Layer 2 of a small transformer language model trained on English Wikipedia (12 layers, counted from 0, width 96). Numbers have three digits each and are written without spaces.
Take only the direct path to the model's output, skipping the later layers: a vector added to the residual stream pushes a token's score in proportion to its dot product with that token's output vector.

Output vectors of the tokens that the questions are about. A number n stands for (n - 500) times 0.0048.
"ated": 651406384647573608617450394689556635472378519521669201533563466550506573684478558570620512430504497354539351471599491427457495524676429303696440541337438457360520575496308593586548694491587570537498417537411384557383464472585538706409392760532569594319696602364519569621632576611503519474
"█": 581325873508704418408304569747656670686653526423619261536408489423549711615463538471432688531349334374477402409398543487443557605644355449570475397401454666285559756669399560578523558628549632405547410424577520526526326640564373559481281703659500320491453490439626411659625428452464553522
"em": 542440520564436470551560610580552466397431490340658418461393322486543500600546651356543670446427353612438513511468548524583481545465514405536428468467452465525603412503397433626460472628565552672335481510735457685502479503406361682538683689561463536601484617569415500404497442656566614414
"ic": 547230432459520576393575370562538668429530602461590547810495604556617656495545541338449641370316514471446631511573453492496461490561537426441486537594486542467724563455403452465371587613377604522390405571327447465600574441541502641618377565536653611526470416420430569447434600556447484369
"ch": 625453642703661498317439529366569595518536452527472327623508533557454500338573483505535593481537459559503640500654502333461500444492432357469527552596488394615531413620586289528338569533601465562591682498540389638386414601592216552638679646669495420530535577562472478586428308577667504599
"h": 399418610647663526587540437403326636598542611472415591666439325592561567555572643455457568562511503342483605509451448429558400438422324388383637290434483584623456433465691557533321488500702473613617497444514613500597513533529401340525527574482545558525396456404440355565433277541673502371
"ro": 537534531605699493558388459558574540451525474655517475746421651522531476647529507383565641637573479405400552491446516500718589440353633470419409288484451351598488555454557616524566468408640500628285491384478464591563469661537400458506417682525655699466582642631584572575723509560554534630
" st": 406515500500632483557436507583442616558464501500446392442549440544528533429405526450506635441519474485394417500541469511478531492539559409533473345586440632500442508524372509618557438526402486555513533556434472414412494407561488481493498555586502517562567447491626478574604447384423479519
"mer": 394322477608552661231440375609686619734364422344736404655290535495450554441500489432473419436487240512467364481324411618529407503471408526601491410542491423409505586617460283742467457523437424535665438457201440435607337422736512627579627589697534450624584532475363395549497411564534481475
" b": 430481477507614467525450468529389544462441469521440410398635374498579563327400554495494607524470506498458459504501404547401464469471559388588496425502421550545466544532373378636514456440446443579537510554497425442467535438589574523504582474551498518551579549431558491618599404398474421528
"ld": 526500448794627603341241497583376695686306298341658321644345510423447482544527628490376428625457249490629517464548644306527404549714487504513394336470331450381460577540424523630310581458652534356406158397360443440563506622752564468354392639611620552416603405444642483754663512630545368479
" wh": 467448500466617613467519562666444535465463464515431313428524456548723579342404519496541646555527397455510519496500487559533535520489459413602378581540484404472483613542363452661433415595492444541603442613486570479498478524578546495509511522543448517567623545417507475653504280510406455574
"ver": 352427549568715404409543515605322639666409475496636412553439556397582500440542621385598693491595186421475561481637436287615372461732319342616568529624495431376508357568683279449513573595503586360466443475617425451508457464429485555617373653611633504599429320539409410595440404476581518503
"ent": 541320510493414574322351480681525578631398590503734467417542432489666540576522468414444511450457475449418553468487284529544589461483456534445547413473342547451454452396552565535497375547670462563380505426365394641556586565442503673523471766411461592477582357619617510394486491665600566652
" and": 576491493500548634551523431492372634510475468595392506479571411509590603349415533512526610496587425452450491513507572592553443438444511553537475599438528463535478539447373423610519622540455486531523469540532487423502581536518497478539505450500344487512492540542624484594564349445500537484
" al": 482461510516595491511471456599421542491471541376475434447683372535660490369402477485493632430517533436481375494485412537514541506581598551581550350573465531448471624467451383660474492470406500495505544602371433413469494421532498498419574516500463564516547609600521550589601279468537448478
"+": 369104819599720579398235606737516776697666491276882078658417446464729822726507467484589771547273352481347532202470578381510511450457422297913466346393550567345518700797255532976443622879522553531615448462550259476365119586662464458500198834741554226389742626570461553846656368545625459391
".": 462442485535731539497626458451507758421366507545392444416452591429486591343558466598416490622647573496515377515496467500581479540388421523459430569521478486486371327362383406637541490518480514507414450548527523479682610523394470452600490511421294538662601554331614458387431396537449484621
"c": 525477480671682553346388447385429602565643388436489257574452575565497528452558464436298478500570381513587570506565596631468507463465431500562440513454502581563441385557492260595435393420480518577705556466611558612381487512612518710449579564554605569369384506577555500407295297639477401505
"in": 414412539506416477341357602622415561471530449554510588581519487592577512495556269525605602478467398432437654505486543498463328422649562374500560483541605304570574418458455521472482386605564559478524341473552438521483481565629558550563557614412427524553438606404351597390553488618453576546
"r": 394505546553621364533257429534427517388464419543495592761345592577569578536590462386470420772660454525654505505502546595597453495408431335612554330528624455459465518467316520496466444428587607615472581454449417564660496428549443496516549567500551585452422509564438489441795603617638450670
"ue": 416390598567505579366247736590497615497357464595804649661516335415475728616527716503500530710353370467437329481536464516489664374598379440693441310322436473345517566548464638671466480552423720603461335607574344470508490582500451645450522685524364257459459518434654467555294378673456440356
"″": 370293493583745650277391430450411798591442431386733422521434479408406485500539449557556519637465531481437428406447481523378470532708561374527558240511365403487462613518262606716485560632515634414537431343574427413605374750448431543591301549622451409452676618412516479616535380453384489537
"'": 593306397554583527464447530523362511463458549422446487743531602537538545478449662574612500466715472478335491510348551383695454491464398571500369420518577514305540424470325479508550500621475446408457361620549434491522556490404447417519507538467510587476519430535596467575395404467531401476
" in": 503393433510596545423486466534449603436474475457433451418465446541607556398437449553556665480554559483527475515488416554509454471556563491452465378536364445506474575473383301640588424484444500532547562548419467390519509498453488431480525457491366496529538530477607478628498482435504576507
" \"": 484551527377463441210228486623448592495535620360475377525515367595622441475374627525585510505440524484446359502457558445449626516550569474546518401558453380338446447473427365611490546504451529544502561569502430352546446677497580579381551531647554494630554522519468494588594255372476469637
"er": 472365493408546411568487345632563487430441618448449571589536557602361643517536389384629606608246527386526586503377380506645424438500478440468452320476452603516520384573404600631568532496650459563434381253606524532633575488554388688481644535532514364497516500434365520439328421625715473570
"ember": 609401550643581622371275566696546415603703523302768421598429441412503477535520583541431742425605271544366445452514618589463406646610491388891523516478497459324565437626211390602333475490596490630445665552436360653727336671517397715500355691534160381460590534350409613532367500382554629497
" l": 435532523527579497546506476627405506555460408451462365421556436545476506448426526526495584477454524531375421506511477568484557498559616316628487397566376583524451590470361421676573465525388493570547560601481498434443488431546527464484529509472493582578476510459577427611549341444456503566
" K": 517532483446549526412473463444452449485477575447476442530434479490548474351452500523542415587377561465455447509497460500500437481479453581708455394503538471492512509532546530523334488518432449492521482531494571442403406664615454506433445492481478440557544530407554497615633301394493468490

Output weights of attention head 1. The head adds the sum of these rows, row i times number i of z. A number n stands for (n - 500) times 0.0016.
o0: 689265397781619238607454520646568355368326550401389420614456498676548507671155679600659474444354548575699555725361696525532607573390685299464279624266549474464343545429393467457569790607383424457470458664641416472707398348653402415616578426393342340574551508284280539467497478658510743719
o1: 605617614353346418483358605454750369403573590638481431460811594393546280313613488611437408497747473461532656627439546448562459506542563700476522599324421531130419288512238486581429475448655175428658422488575393581528610674398254170279577285560313478580602387657387585445561445480325410292
o2: 392352441453493482522598332475414510515451322440712696504614650556277587710449457573657435787350635461471551350354526672501668453661594437468632641593573366466521450652440214417620430292592559547591888519547737491363683579354485438457725660354666511577346508758520396374416509562640320339
o3: 510370654696458456506620120434570396584613583509323530623532666470727459582670630302454448497642539516513726328386277449363306245657452302499444479507653502489741655667771536521478251781350531534550314521500428275551676498504173606522690621485393676527508481634415575402618348635632611690
o4: 378374331402664442369354473544686334802541697365685463617525442481427449376701430665759683589625485328533619671445490724401442494531569512393306400610206543376457497491450641288743647436462492411500460526592499627473555436340448760461622511405439643312513183548394578360422757268388618737
o5: 349551604551405600391525658431811414456591496212583689302373501579637134783533628507633541528575317529554576381465372521411295352462610493695466575415584519258484193371473271538491399669665557445313558422620620482585425381575415660707187629480580479654476441646543501264307551439576505417
o6: 672513561425361510431342362576577633515320448595249618461458305703345288551561386549224615499505579635387560596371423662608723380468685220498528406423617601611457675544602343468573644549491541425513541730530497414273551451519456428576302296527608546665499471564415753377480558488498403745
o7: 416317585419345582408789639286498585439716288523580734297596450324618461512360553460452346698567512729688640555716429517310502690474346410476596543653394463165242661545369522623529743591516416205136348419622637498666705480318573599547464771685605589518478561311752497517392581339452697558
o8: 338615518562416410497270490490401391549405413445392603536560337566496630859302523218648472373398485684440220502515504519454522378390596494551431332517323644400419670508279429620614710500491358556545544536282428534526514227553805412577464274291471633651494358547415365352580751444644169400
o9: 523363424380570621409336558618516492495569370583445527348670488481128438537461483573263116538420488662554522547414670445472905381336535505426481510418215288622566600647770542602705356511507719600419252504471634204549364577528512504694439421517566425435490647475253758335605379344404376552
o10: 303636550262625479672728545207357350456594552556320612489475425478215548619566521670456534420713612542634464524506445420353502617650411534509522379540427496528470255561411465627462550755343571271570354385475629649591677347409428398598537435591541560583541502534448450453553540390457535527
o11: 352505433589545583536534322610793560456403671520516416591466556412574502373371476356421516491400564594761423314689535496626481643569342249577618540442390509650810397361404604360536694586352566587423565546630568614522566651604494769540587559368368479724438469491532516365762344476373303493
o12: 561465439923496581383550373571430377507353464267385480333548536589309424408635368659486705403468700519537384333418496360310481560455620394478576564244533541588614616408271622379457641691541642608291513534266574452610726630646579444336536476549601641548478492535773374440520531428676794494
o13: 696619723635344467336449604414519625436763403581471532564689372751240339261546502391475525357749289625522398260524461361334416602452465435395515731384742684395715429509570671520298648502454456442363606538467455577608260414377348445744474794523590238432169407465547400716628670327388769671
o14: 545409299476468546349434348728369627311250562621531583276361502452751457631410300538294576553642566412353392578311636363293468516686396588318432531467472498450303549715729479452555604492483376368459500272386606597706557526373477339640584394524566564702453404469631542368406624582216324560
o15: 401390593477550289374397354238201502355421617604560522698479282570414412541459483653557487518593468728533310746483433474512572372545661510511373409528550326607479468503403272395442608211585410651424582289511457455304738743520284468407566649418401680509476754322519465292512448554528428951
o16: 636788551438308527628777464527563454306645519614211658496353583565420560421274492591624303392501418575472550615423642489308386721585516600432384578813650406500536365544801449496642526554668461352809585391356442441706315419295438576265510631016300504653355856597561603685489688366316551557
o17: 568531339478542522362673823407469325750372373439529579323243407441410534723648680471491385723307259483650616272574370273261586801709418432490502421460512298374514326591335393180304566365870299490285460681474439556593286486523303317287470543546335580537466535602387396439391511390441425213
o18: 517482530477502528572652160419577657649533549632538267664593527587388657380841561268456332293371440497423282465445615654428324634551385365519636329374558546624456438366481648334646594625440717600418630132459258388584298567447365684575354722685517421430475342495555577707437654613675443295
o19: 224512502594575513439428156483693322433574511589331276491526435493471512576591431443435457646636861582759496451632689349470312741634634485274562601836768536631619591425502823249564532624736735445453462544612551294626351374537732645414488522638663404473409482364427673611598292590439415628
o20: 600398504785447599617219371473609337580471655341289524282439608480395610835534514518244675556524510589456625624538738683453456567539408499496560750544528447494678608392151538533377258696439417534339485319708616360455544476427288512473141643445523534796296414530428607490593459571389715643
o21: 503496517590645562646581484666428715408360769696402524540682453677379515320575584648396662690474431521684243423649337545672671567607676309529548389615496549469285506702395696540376458683552601522603393334299399406684529453535578719584550529500673361753613354602473373728604319661477523445
o22: 213483396540270541687440628475589610307395541620187391527593522429513514302473508625816520422618515275335641449790375610571601817401345672544464583499510421617419459600517465695585333514532472136447479430628312428234342392640415567567560571359119719355296408398517424674299408680716446322
o23: 281393482693547652514483457515323414441429582617457333635679251529327381491579529463405519506592544435692430585566394418414476426573381349455340663436745334298488234519682561506526643586586688545654371684395692310692563555496536534499444565601666720338341297297219554424393677503628621387
o24: 625242479593566648476419359546719656418399502460650587432603616228573466535575385469443622403475446521536465181268420618572754654576475553545559660416492782729723507506528358506660606232742494447522428348208487582466410342394258576638468547519632453318507465460676545558581435411810469582
o25: 617600539418611374442375746392357467498441416326205492381560389454731726513378342384525653250473303436550325306549565436643417418314557277251377427399545458539564403507641373867519433564503608459309627508628623436579715269643540649204608536658513495632313617422554329319340584566259554590
o26: 419448298665643335776342312494380335472678525251594801490657428338521370472480381122184486526255614558483650623668536519538579672482344474513513584438677467642463331491393257552515462444580389491340362436581538591476510262470612578135502488416652498321572554605568626366309607623714431699
o27: 414383418516363559657796505173472602593269293633575391592444699512698320430507619647484328518477396440576400721565577661543449574219379538722271571496814550741451444278750687394290368375541464302184526408435682616585534407627454616359700425566622353377580648369503324340700672566502324532
o28: 518321293537654398395368693461276585309259621521457491347332433532465530482413294392592420536528615384705425424518349420354408520691587404562361580413579285365341243467387539724360481453402566715459546692588524533598441652878539539565314912911707468671746505397545606556563494367576463482
o29: 366623675592605526334335578428241529422409305309507441512459532172387521287668596398242376542523379479516465570312390487411670770641361532400321500510376380377483714315418368440513538592292559608338331660488534614442659553380671613669765745572399356507414483590546629521598607579355527350
o30: 536290607484466315639530734663465567489488604458293359436259364696503588632496441434292348483408238627345394284809348694469635499585477337424458484398621367473566427330453553151609400780496516425742638311636426698623611298465471550445700463641344376333399539160631495444639600448690438676
o31: 462365759482511465744426443533585422576378233379344429397607472619613783608463403561467381483516186252509523527437439492187411357572562557247522301562522340638518425591620272696745588314465270532433234324472645677546775591591477581317438393631372516314257746437494439897408377519243308550

Each question shows a token from some text and the vector z that the head gathered there. A number n stands for (n - 500) times 0.0085.

" on": 537468458313557355566633617589448511480517404602373486425423472372578536502529430666570638487486
Pushed up most: "ue"

" |": 522336549608459566506544426512488461549530398634361448471551752534527478449619639494521609438486
Pushed up most: "em"

"ad": 531652521459387306623468454346550632638562500517281477600643492596351459532495437657542617517416
Which of these tokens does it push down most? "in"

"v": 483450473617499505502477425473513474512431559579582458493459621444584449508531534414570557522655
Which two tokens does it push up most, strongest first? "in", " in"

" a": 458478553542486501560381469492407414466458467589451504521486627452593442474505525489577506552494
Which of these tokens does it push down most? "."

" con": 499582405540400510561420544404592564601559444604371439410478492454601526505623548586658484471584
Pushed up most: " b"

" and": 529488490534493449548467465447446540575487514580419403509572560514523484500569536497530554440482
Pushed up most: "ro"

",": 528472523522563503478535442555468517609551593587479394415533579552635552487507554544528561479506
Which two tokens does it push up most, strongest first? ".", "in"

"ight": 437408579533489585361558500355463583657735502559425468517438537554485568636489521611494604554409
Pushed up most: "ember"

"oun": 408577464522448508419492545420563436429448461432498502412519460496652503387541509477562494549541
Pushed up most: " wh"

"s": 521509532561546480477511491481443450497443529481466384461496468420581455434455435480421548504503
Which two tokens does it push up most, strongest first? "'", " in"

"it": 370481657552510349503527548605637492412348536658520527414487382414520418428551551650299664439683
Pushed up most: "c"

" Y": 498463578631444409559560409610590534531477567673525404456571599492388608391517527583603606491420
Which of these tokens does it push down most? "+"

"t": 430579497519477488448514548401544450485457503430472532374538467501594517422550517449532514506522
Pushed up most: " wh"

"in": 498578449511453518554457514431519522649551549593396469507494522392490501489551424517610503393494
Which of these tokens does it push down most? "er"

" was": 488433469515496506530506490493456508571474512571457490513527510443512496505531558443618622471421
Pushed up most: "ld"

" ": 504505483586534517618498411516474481536390495503465541583531593424704479550540469435666505554519
Which of these tokens does it push down most? "r"

"e": 516417460301560298568612575654437556438513375615373503436415407367595563470508364683587654423486
Pushed up most: "ue"

"on": 481614567532499458430456538398439443430437649515486451423445321340534391427522486681464564329400
Which two tokens does it push up most, strongest first? "'", " K"

"i": 381518571533506542561521597452529426431440542559507412486457555405496367499501577556457444475549
Which of these tokens does it push down most? "ated"

"ent": 499446502461472547584471715484588526665580419522610435509591421489501476522641491537343373464354
Pushed up most: " l"

"ed": 463514569583572437483521546331498500667454581401388553450507495494414498585588470405445592536500
Which of these tokens does it push down most? " K"

"\"": 531353506596484563442544460403431474579568416637355445451493756504516457417655656435531621396468
Pushed up most: "em"

"y": 593535539523522397562430471407505497510445696501504400529540599497463443515573546590539396522554
Which of these tokens does it push down most? "ue"

" P": 467501570547468532570567484517511563578427501530449407527504577519502481442464546495544566484350
Pushed up most: "ic"

" e": 482413504573509481476484475477449494581490533574452436462516607468590474464517514443580575535514
Pushed up most: "in"

".": 581508550474519419453439458436644633662454560690453419433564519485506522332717350581715574546380
Which two tokens does it push up most, strongest first? ".", " \""

"h": 541542442547586519388516364476542548516554454550453491538582572514406474478518545507598563420379
Pushed up most: "ember"

"B": 494517485493501420453370600399506530466329611667507462498380407461448414412525331708522525385378
Pushed up most: " K"

"uc": 416445647483422512482468580471515515534387491496544439496518456452533436534493613666464500474536
Pushed up most: "c"

"b": 565571530699439534223355494245367420568703568541637504526510592581565511663412549598416474535403
Which two tokens does it push up most, strongest first? "ember", "ch"

"p": 336482534563583422515582466517433455464401468530384498555514474464556315657588655462405433480514
Pushed up most: "ent"

"ro": 520529547560586438478477512458487475454485517517393480498389405391518520477492457577511575406459
Pushed up most: "'"

" al": 544488498614509497533517481476448533589449513512403369494491549509520503483535517523518505431455
Pushed up most: "ic"

"ly": 693464478553467507520360581393512475615373526543327429570502395562403568548483401534635407660346
Which of these tokens does it push down most? "c"

"al": 453453540505487642505357532475563487547510507481429519481469567483475409511610482494538590618547
Which two tokens does it push up most, strongest first? "em", "+"

"at": 498439432536483559583396566385525535540542507526420441490486564421459555467518507544532502557473
Pushed up most: "r"

"z": 566517437485426530619396650348550586594556529520418456445469519401405564416473492686483429508328
Pushed up most: "r"

"ish": 557535532669468522322399509311390458533635558536526481531510572543550515627419520604451497511451
Which of these tokens does it push down most? " \""

"9": 471560418496536460610477684395486385482558542446330327558356415541582461377584380609424563582448
Pushed up most: " st"